Layer 3 of a small transformer language model trained on English Wikipedia (10 layers, counted from 0, width 128).
A neuron adds its activation times its output weights to the MLP's output. To switch it off is to set its activation to zero at one token and run the rest of the model.

Output weights of the MLP neurons that the questions are about. A number n stands for (n - 500) times 0.00078.
n6: 399 520 327 371 611 506 497 576 438 673 477 542 423 640 402 601 503 378 316 397 374 497 539 465 360 547 679 525 415 397 507 354 518 314 587 394 538 395 279 510 333 493 477 614 450 529 565 307 419 418 555 507 478 371 590 587 453 609 470 544 597 315 500 265 424 536 529 530 359 447 677 653 524 570 580 530 442 402 497 413 480 374 313 503 445 462 466 317 517 473 621 453 853 393 506 327 547 403 315 413 353 408 703 627 598 490 484 553 654 631 442 630 444 374 459 457 515 451 533 398 629 523 571 353 364 336 471 795
n43: 547 489 482 350 696 259 227 490 550 475 362 627 418 547 554 318 457 347 518 565 410 272 588 341 741 431 759 551 560 482 589 730 470 438 560 497 476 555 600 436 555 681 301 412 435 311 482 648 434 623 625 556 473 582 420 524 453 541 565 576 796 628 537 465 408 461 434 461 511 341 353 586 589 497 453 429 683 226 426 567 500 625 568 299 458 469 540 507 532 650 599 460 462 392 603 471 283 500 408 537 268 504 384 428 458 438 433 607 628 546 379 452 373 385 160 496 593 415 342 438 607 426 496 496 808 659 532 555
n56: 542 612 540 356 503 565 490 344 517 345 602 483 801 689 311 426 684 456 619 416 459 654 534 616 541 622 518 415 443 462 619 530 232 409 597 532 458 582 297 562 695 500 364 493 396 438 412 584 636 419 580 603 516 462 590 344 556 454 628 711 380 585 596 527 544 425 423 391 444 409 576 523 308 399 376 555 589 619 422 555 520 537 448 334 400 470 382 369 579 584 568 260 579 633 567 352 659 437 603 702 712 591 490 522 388 358 362 689 311 442 500 356 412 490 594 740 538 261 527 667 531 476 528 311 459 493 584 516
n94: 569 592 360 454 320 301 570 338 556 437 236 587 641 618 493 601 560 606 493 477 649 392 448 586 529 428 504 466 759 422 422 636 451 453 397 663 601 599 385 635 562 618 514 374 460 480 580 517 559 305 500 629 473 436 541 620 392 483 482 554 690 257 593 521 391 568 476 656 604 416 418 462 367 500 568 759 521 268 391 433 514 659 473 400 344 486 395 521 418 591 437 530 207 382 289 289 403 722 551 633 559 559 448 376 430 387 556 492 785 328 318 449 647 574 598 616 490 591 469 439 659 482 525 243 425 443 528 317
n132: 591 521 447 592 228 673 370 517 588 493 504 447 316 443 517 371 653 682 372 565 547 518 496 602 504 467 537 524 454 697 671 27 617 435 577 520 667 620 307 471 365 558 646 514 429 514 679 433 462 554 545 608 520 371 521 351 340 465 442 702 368 504 447 562 645 711 670 525 645 606 697 455 496 296 709 586 528 266 511 550 429 413 565 500 563 586 449 542 504 526 415 664 531 632 633 550 305 375 356 597 489 641 648 250 546 500 479 578 552 546 414 397 609 554 438 821 523 584 479 538 507 564 584 353 622 493 430 438
n288: 339 338 583 482 582 522 399 432 480 540 322 354 443 456 477 523 402 470 527 599 266 397 510 539 575 448 787 749 367 585 379 503 579 466 430 418 703 354 648 480 415 541 379 400 429 500 593 405 438 496 634 328 557 591 323 363 459 379 565 497 569 366 519 441 436 592 369 439 503 467 704 347 595 345 466 612 422 497 436 325 447 546 529 543 566 549 266 586 503 555 263 370 532 358 591 541 486 500 671 478 450 370 623 565 604 395 413 399 628 567 346 636 610 449 638 430 478 250 281 315 554 727 641 510 348 524 570 597
n311: 331 569 439 534 331 401 361 586 356 715 517 623 758 333 464 456 503 735 693 437 524 283 456 628 528 511 425 556 435 458 600 337 405 190 702 624 431 444 738 330 547 189 500 346 365 620 606 611 530 474 456 240 532 514 601 567 479 423 746 563 314 276 529 480 314 374 382 510 423 514 684 597 435 609 605 566 527 479 610 581 541 537 460 507 561 416 479 456 514 493 661 721 507 476 400 622 385 541 593 656 503 531 418 452 462 523 514 588 487 548 281 493 490 543 479 534 503 469 551 437 462 421 437 591 569 346 561 295
n331: 598 333 394 432 606 429 399 372 282 735 648 408 477 661 355 485 363 418 459 445 388 595 562 405 466 178 651 539 496 579 352 568 468 599 549 430 482 611 550 287 669 575 459 584 489 654 592 619 482 243 507 698 423 493 471 572 500 522 390 624 609 633 458 319 478 605 489 385 273 319 343 525 461 290 338 440 342 492 386 451 529 315 290 330 496 414 606 335 358 576 533 371 525 522 628 331 304 586 408 437 698 412 463 591 275 522 405 890 507 577 415 639 437 489 447 478 400 460 493 632 307 695 678 474 496 327 595 258
n360: 541 744 471 602 652 607 357 688 276 665 605 651 378 478 271 343 420 413 648 483 526 389 400 554 640 593 511 556 425 650 511 661 376 459 363 582 469 203 511 573 549 253 544 453 441 570 586 452 532 417 560 557 619 613 677 295 682 257 574 386 383 703 446 390 583 434 475 387 348 229 482 654 572 472 651 456 394 534 453 394 273 667 476 535 564 507 430 647 474 720 648 548 475 585 619 386 459 523 474 747 633 421 647 546 341 429 464 584 511 601 460 594 442 379 653 554 398 478 557 566 351 619 404 379 526 224 582 469
n366: 378 451 580 447 529 533 484 426 294 753 451 555 533 670 540 386 616 535 437 661 719 514 617 384 678 618 613 389 545 507 675 507 649 687 540 407 597 547 500 571 480 393 426 521 507 510 361 454 521 473 268 441 395 595 435 514 432 415 446 689 541 514 549 370 633 494 459 627 271 636 638 571 635 644 521 556 429 381 273 586 566 390 547 479 534 694 410 351 210 572 639 589 503 534 389 688 347 539 591 513 483 649 521 362 476 520 340 464 537 347 435 628 500 813 597 806 474 587 521 595 760 305 521 316 373 461 569 540
n388: 451 332 659 338 325 650 613 678 456 695 555 652 458 622 451 213 504 412 591 493 478 403 338 422 585 418 664 532 507 496 405 317 360 485 576 579 612 553 286 607 440 433 562 587 629 398 493 424 418 421 400 569 311 243 671 429 736 525 668 526 640 339 394 400 587 567 468 716 474 365 566 606 683 700 222 430 692 609 282 441 623 664 549 671 514 450 653 471 574 643 551 545 465 453 363 482 500 422 447 576 742 493 410 574 515 603 583 403 273 551 332 609 540 660 425 475 517 533 540 218 401 315 407 389 408 581 471 458
n405: 313 511 589 314 714 368 472 317 619 556 354 544 662 356 518 368 474 511 340 548 557 323 393 524 466 599 531 266 541 477 346 587 675 393 535 444 317 414 535 722 638 462 597 470 400 460 363 557 580 362 464 363 651 872 387 351 408 471 645 557 702 672 609 577 392 449 398 553 676 452 436 645 395 478 424 560 624 669 414 581 493 522 331 522 419 558 592 511 443 746 559 479 424 416 465 345 591 310 438 408 663 563 678 592 206 544 378 851 307 463 455 417 500 251 519 682 427 252 493 489 598 429 661 530 677 424 585 432
n406: 311 482 335 567 626 379 428 434 431 417 294 597 554 555 413 418 504 533 486 406 277 525 468 674 349 626 477 793 644 397 478 504 604 470 407 685 573 647 451 324 479 530 718 324 469 472 565 682 567 390 564 359 514 580 713 525 474 486 637 600 728 620 660 535 217 238 390 354 537 608 584 258 599 486 478 471 338 463 543 479 493 589 483 507 290 437 296 597 412 597 572 538 465 408 442 430 504 363 542 325 679 568 622 279 496 553 457 429 493 478 659 503 522 417 526 323 429 507 708 647 624 536 641 695 248 629 482 699
n469: 343 608 538 515 443 497 336 363 531 338 382 607 290 489 587 593 455 493 531 259 472 548 328 366 560 357 322 466 338 482 524 709 303 404 361 582 420 335 518 475 561 295 497 583 410 513 586 477 537 606 476 482 412 514 606 249 636 626 593 620 435 521 611 347 709 331 456 615 639 462 549 675 347 520 606 500 534 400 403 629 594 633 483 466 548 446 593 314 591 321 351 296 648 527 591 578 567 403 478 559 603 590 507 474 302 385 586 581 476 337 721 715 427 351 704 341 588 417 559 456 503 507 514 482 718 231 466 490
n501: 364 411 756 536 594 521 587 567 471 511 640 540 395 620 645 755 596 671 500 388 593 478 569 417 211 455 519 646 654 541 474 393 228 477 612 416 617 390 620 489 140 466 641 317 613 393 522 437 395 633 634 376 629 600 312 504 318 378 470 492 594 396 354 356 493 578 543 682 375 522 511 729 515 326 421 526 543 595 460 511 665 467 617 269 482 274 383 350 541 405 588 465 332 319 372 680 545 360 477 622 581 438 291 314 338 475 452 838 421 467 439 596 680 359 477 467 552 493 602 314 444 515 564 436 422 470 595 521
n510: 450 511 507 439 278 282 533 285 451 535 496 615 385 390 379 469 391 514 454 432 603 427 510 522 514 640 610 632 538 621 384 344 586 464 430 596 450 571 673 348 449 332 602 322 577 751 322 457 452 363 651 379 441 447 411 678 511 445 730 343 596 405 563 435 381 526 624 521 518 563 795 490 573 443 361 475 428 363 559 683 409 349 551 572 651 609 389 629 419 475 765 470 541 493 441 489 653 377 350 497 576 601 538 459 455 575 531 594 507 465 212 598 664 309 551 570 628 333 726 507 437 650 213 528 670 304 517 486

Each question names a token from some text and the token that comes next. It shows the activations a of the neurons there, in the order above. A number n stands for (n - 500) times 0.13.

Then comes g, the gradient of the next token's log-probability with respect to the MLP's output, scaled to length 1. A neuron's effect is roughly proportional to its activation times (output weights . g). A number n stands for (n - 500) times 0.00079.

"d", then "ev"
a: 500 500 500 500 500 500 500 500 520 500 500 500 500 500 500 500
g: 663 685 384 547 576 429 305 454 470 426 615 742 567 543 539 552 633 364 335 749 529 345 311 302 405 439 464 615 460 678 700 600 523 550 333 496 646 406 422 588 530 478 320 665 384 569 485 590 532 438 593 547 512 429 601 530 397 614 560 481 448 475 482 456 567 591 386 498 469 464 671 514 308 673 506 624 329 453 550 510 479 613 551 356 583 250 527 507 416 612 488 806 248 627 403 381 525 544 434 631 283 354 527 610 608 458 502 306 495 569 503 615 477 469 556 648 497 391 556 501 570 401 608 661 654 591 342 515
Which neuron, switched off, lowers the next token's probability most? n360

" ", then "b"
a: 500 500 500 500 500 518 500 500 500 500 500 500 500 500 500 500
g: 496 375 451 955 480 484 518 367 449 336 540 491 539 343 496 395 683 443 653 438 529 409 533 657 479 663 380 487 417 332 468 514 437 278 439 481 327 428 426 639 352 138 280 552 457 580 530 561 398 692 269 402 393 640 413 481 371 392 455 470 513 536 441 582 606 461 679 442 462 585 320 445 459 565 593 550 575 391 368 445 573 398 395 726 517 617 585 426 240 494 463 488 633 487 464 412 508 457 460 395 575 627 427 495 546 413 407 413 434 515 431 514 537 566 414 636 344 438 609 458 446 341 556 588 440 399 374 642
Which neuron, switched off, raises the next token's probability most? n288

"v", then "e"
a: 500 500 500 500 500 535 500 500 500 500 500 505 500 500 500 500
g: 458 270 501 592 435 637 564 313 408 463 488 248 568 640 468 423 397 465 574 326 571 614 385 322 643 477 613 568 614 548 489 334 429 465 329 730 494 400 460 548 395 610 420 334 476 559 238 475 638 360 678 468 582 415 520 294 649 523 510 525 446 696 544 655 368 462 553 535 533 484 579 444 462 541 425 525 513 495 318 510 504 142 494 381 418 496 622 663 624 419 572 676 490 555 409 544 629 519 540 647 333 337 612 685 380 344 733 449 338 491 495 414 591 539 335 477 554 460 526 585 557 520 707 569 414 585 509 433
Which neuron, switched off, lowers the next token's probability most? n288

"al", then "ia "
a: 508 500 500 500 500 500 500 500 500 500 500 500 502 500 500 500
g: 510 324 504 361 569 514 433 397 424 455 566 452 493 512 264 422 469 525 482 519 565 674 420 213 674 594 359 558 665 361 559 608 449 687 436 578 474 844 441 554 509 612 380 575 362 490 566 541 533 664 391 581 508 392 316 495 444 532 619 535 354 477 584 745 611 563 392 433 381 586 622 570 405 426 353 606 415 452 300 679 453 437 455 299 639 527 531 606 547 325 496 449 337 557 459 520 594 442 484 467 648 483 411 329 485 343 390 608 299 396 409 429 372 521 375 710 379 546 490 446 561 318 547 729 500 541 432 295
Which neuron, switched off, raises the next token's probability most? n6

",", then ", "
a: 500 610 500 500 500 500 500 527 500 500 500 500 500 500 513 500
g: 578 241 521 424 505 262 603 512 472 362 590 422 543 486 235 536 356 410 509 539 537 576 335 531 496 431 457 402 400 358 456 556 455 536 388 507 196 474 283 663 733 414 497 495 479 591 447 552 550 414 715 413 511 446 568 551 555 579 409 514 533 498 418 390 514 332 540 497 591 292 568 498 643 558 406 492 462 527 463 497 575 682 414 465 590 506 265 355 722 769 696 390 620 582 556 521 682 460 489 478 602 514 689 613 431 433 326 752 580 437 620 483 467 432 612 448 493 737 528 567 462 333 511 558 304 530 325 466
Which neuron, switched off, raises the next token's probability most? n43

"s", then "f"
a: 500 500 508 500 500 500 500 500 500 500 500 500 501 500 500 585
g: 496 587 397 410 388 301 531 457 472 500 451 640 389 324 443 361 478 667 392 457 526 522 417 328 446 622 481 491 607 437 578 401 423 430 539 388 396 622 448 346 566 534 586 546 521 601 476 287 277 590 353 580 499 480 542 400 539 617 577 471 717 528 456 440 764 499 412 622 319 504 525 637 595 560 362 418 624 490 641 448 192 684 668 507 647 693 424 301 405 381 455 633 574 406 386 649 642 467 626 434 682 377 548 434 413 601 418 447 680 587 439 505 525 743 449 633 578 509 432 515 641 417 596 661 695 630 321 537
Which neuron, switched off, lowers the next token's probability most? n510

"y ", then "oc"
a: 508 500 500 500 500 528 500 509 500 502 500 500 500 500 500 501
g: 534 686 587 509 503 583 476 385 692 575 495 414 716 427 645 603 380 395 468 479 461 207 504 422 493 566 637 613 452 434 561 501 564 246 539 355 545 472 389 520 484 401 423 512 651 572 397 585 471 337 506 480 573 628 470 532 666 470 614 591 553 515 580 513 528 476 420 510 268 384 553 385 537 568 400 632 424 455 363 404 610 588 568 255 527 760 546 546 362 591 556 595 457 411 578 278 548 703 460 570 495 460 401 674 536 458 404 318 480 346 670 469 357 338 470 181 519 490 561 529 293 402 674 786 478 344 501 536
Which neuron, switched off, lowers the next token's probability most? n288

"by ", then "7"
a: 500 500 500 502 500 500 500 500 500 500 500 500 530 540 500 500
g: 401 607 423 577 488 467 685 551 293 435 551 639 424 563 461 322 335 438 449 369 458 694 657 597 524 361 500 533 573 570 393 547 376 333 514 268 436 679 653 568 425 715 450 544 380 382 688 606 503 615 452 366 585 518 604 641 454 444 422 728 366 671 492 457 625 541 601 607 534 584 559 569 545 438 468 347 345 436 390 513 509 443 563 443 427 347 553 639 574 464 425 317 534 648 317 609 565 345 542 468 441 545 425 545 492 599 552 689 463 655 276 605 738 476 585 552 600 616 488 275 651 492 408 330 365 412 617 726
Which neuron, switched off, lowers the next token's probability most? n469

"h", then "at"
a: 500 500 500 500 500 500 500 500 500 500 500 509 500 555 500 662
g: 639 532 491 430 275 324 549 598 619 482 746 527 583 429 660 601 391 736 534 365 300 540 435 443 486 455 579 453 494 572 477 332 563 403 346 354 600 505 367 458 354 581 608 582 344 602 428 380 187 438 379 537 675 516 518 584 534 226 505 409 362 591 509 606 605 489 535 511 397 663 483 575 494 625 428 602 388 425 659 588 547 670 573 602 524 477 509 606 432 571 549 698 784 600 601 550 451 632 477 567 412 481 616 515 552 597 315 339 568 526 550 594 605 454 579 373 340 438 407 673 455 418 287 385 547 700 419 582
Which neuron, switched off, lowers the next token's probability most? n510

"es", then ". "
a: 501 526 588 500 500 500 500 500 500 500 500 500 500 500 500 500
g: 687 232 418 413 728 444 648 692 503 489 263 612 402 550 401 474 411 490 453 506 511 489 586 449 742 564 448 421 671 401 232 524 461 707 627 517 698 644 522 463 754 333 276 586 402 472 384 594 429 432 431 560 472 634 574 279 502 585 467 429 540 538 654 512 515 805 577 527 476 394 528 437 562 472 611 615 497 468 615 427 478 652 485 706 530 426 536 447 471 477 573 527 404 697 397 311 559 521 541 502 533 546 489 572 402 496 440 413 502 598 480 602 514 361 408 570 353 686 771 416 458 494 528 407 682 371 440 520
Which neuron, switched off, lowers the next token's probability most? n43

"f", then "i"
a: 500 500 500 500 541 500 500 500 500 500 500 500 500 500 500 508
g: 440 705 407 205 556 596 620 599 559 411 623 537 550 566 626 374 506 495 419 548 501 491 351 638 656 421 434 563 693 586 518 290 492 587 534 546 653 682 563 419 413 659 549 701 444 433 403 551 368 382 610 680 646 349 375 583 507 482 588 457 438 320 486 520 329 461 578 515 534 429 572 439 381 553 627 501 447 296 540 673 486 493 450 575 459 458 435 577 678 373 586 478 300 178 600 269 401 645 661 644 359 639 513 580 477 660 468 393 351 425 411 549 624 493 455 392 555 736 435 492 468 695 478 408 355 404 527 539
Which neuron, switched off, lowers the next token's probability most? n132

"and ", then "is "
a: 500 500 500 508 500 500 500 500 500 500 500 500 500 500 565 500
g: 397 555 625 256 731 484 479 420 511 439 324 557 616 737 280 615 508 468 352 558 349 405 564 398 454 501 606 530 434 649 633 586 553 654 540 535 375 573 383 623 664 428 315 390 490 371 584 299 332 336 646 595 333 426 364 526 417 650 572 641 580 348 719 432 642 558 459 460 491 511 329 572 517 426 517 680 462 486 521 539 456 425 637 507 630 414 655 458 635 386 465 328 515 373 624 523 359 470 316 720 359 515 577 523 538 537 550 544 422 403 566 630 494 512 589 437 527 604 476 569 621 520 702 359 605 425 782 529
Which neuron, switched off, lowers the next token's probability most? n501

"ev", then "en "
a: 500 500 500 500 518 514 500 500 500 500 500 500 500 500 500 500
g: 806 379 610 482 766 561 373 380 461 434 557 526 533 512 451 422 629 568 624 551 692 428 387 567 453 445 526 508 432 628 659 501 502 644 530 538 585 513 471 440 444 310 547 486 516 704 560 311 594 476 534 629 450 293 502 436 384 554 596 379 403 502 622 407 543 652 311 674 361 553 348 514 652 400 520 451 400 380 428 469 661 403 425 541 619 324 435 677 390 641 511 302 615 260 519 332 398 328 613 360 649 397 442 283 399 463 449 578 523 375 596 444 556 315 552 536 575 614 384 414 311 627 367 339 539 370 452 470
Which neuron, switched off, lowers the next token's probability most? n132

"and ", then "af"
a: 500 500 500 500 500 500 500 507 500 500 500 500 514 500 572 500
g: 588 320 349 575 547 541 402 474 322 783 523 630 382 683 470 546 670 496 659 506 617 481 737 421 651 520 644 286 511 546 519 435 428 508 567 715 553 442 249 570 416 462 678 511 571 317 353 524 610 471 527 396 669 531 343 442 367 438 558 567 623 383 487 494 581 400 461 465 416 292 617 580 498 603 303 669 376 772 435 565 540 699 413 631 499 284 595 533 374 342 474 507 461 550 504 451 539 567 589 418 430 481 492 503 537 422 515 591 387 547 556 426 366 528 564 461 641 397 482 299 657 574 564 806 498 428 559 412
Which neuron, switched off, lowers the next token's probability most? n501

"es", then "."
a: 500 500 523 500 500 500 500 500 500 500 500 500 500 500 500 500
g: 522 520 614 348 693 576 495 297 656 286 357 355 481 553 522 327 438 460 501 446 471 556 585 506 727 562 559 520 483 573 528 510 444 525 419 250 585 574 737 423 384 372 513 723 436 525 600 628 709 491 459 577 491 407 486 626 581 476 414 477 454 535 414 447 699 738 466 520 431 405 684 511 595 416 501 554 556 452 406 657 404 404 565 529 717 550 537 495 782 497 352 341 552 626 568 135 561 566 460 559 656 485 457 342 584 310 401 583 448 508 379 459 542 328 573 640 413 543 559 417 727 635 596 419 437 491 611 565
Which neuron, switched off, lowers the next token's probability most? n56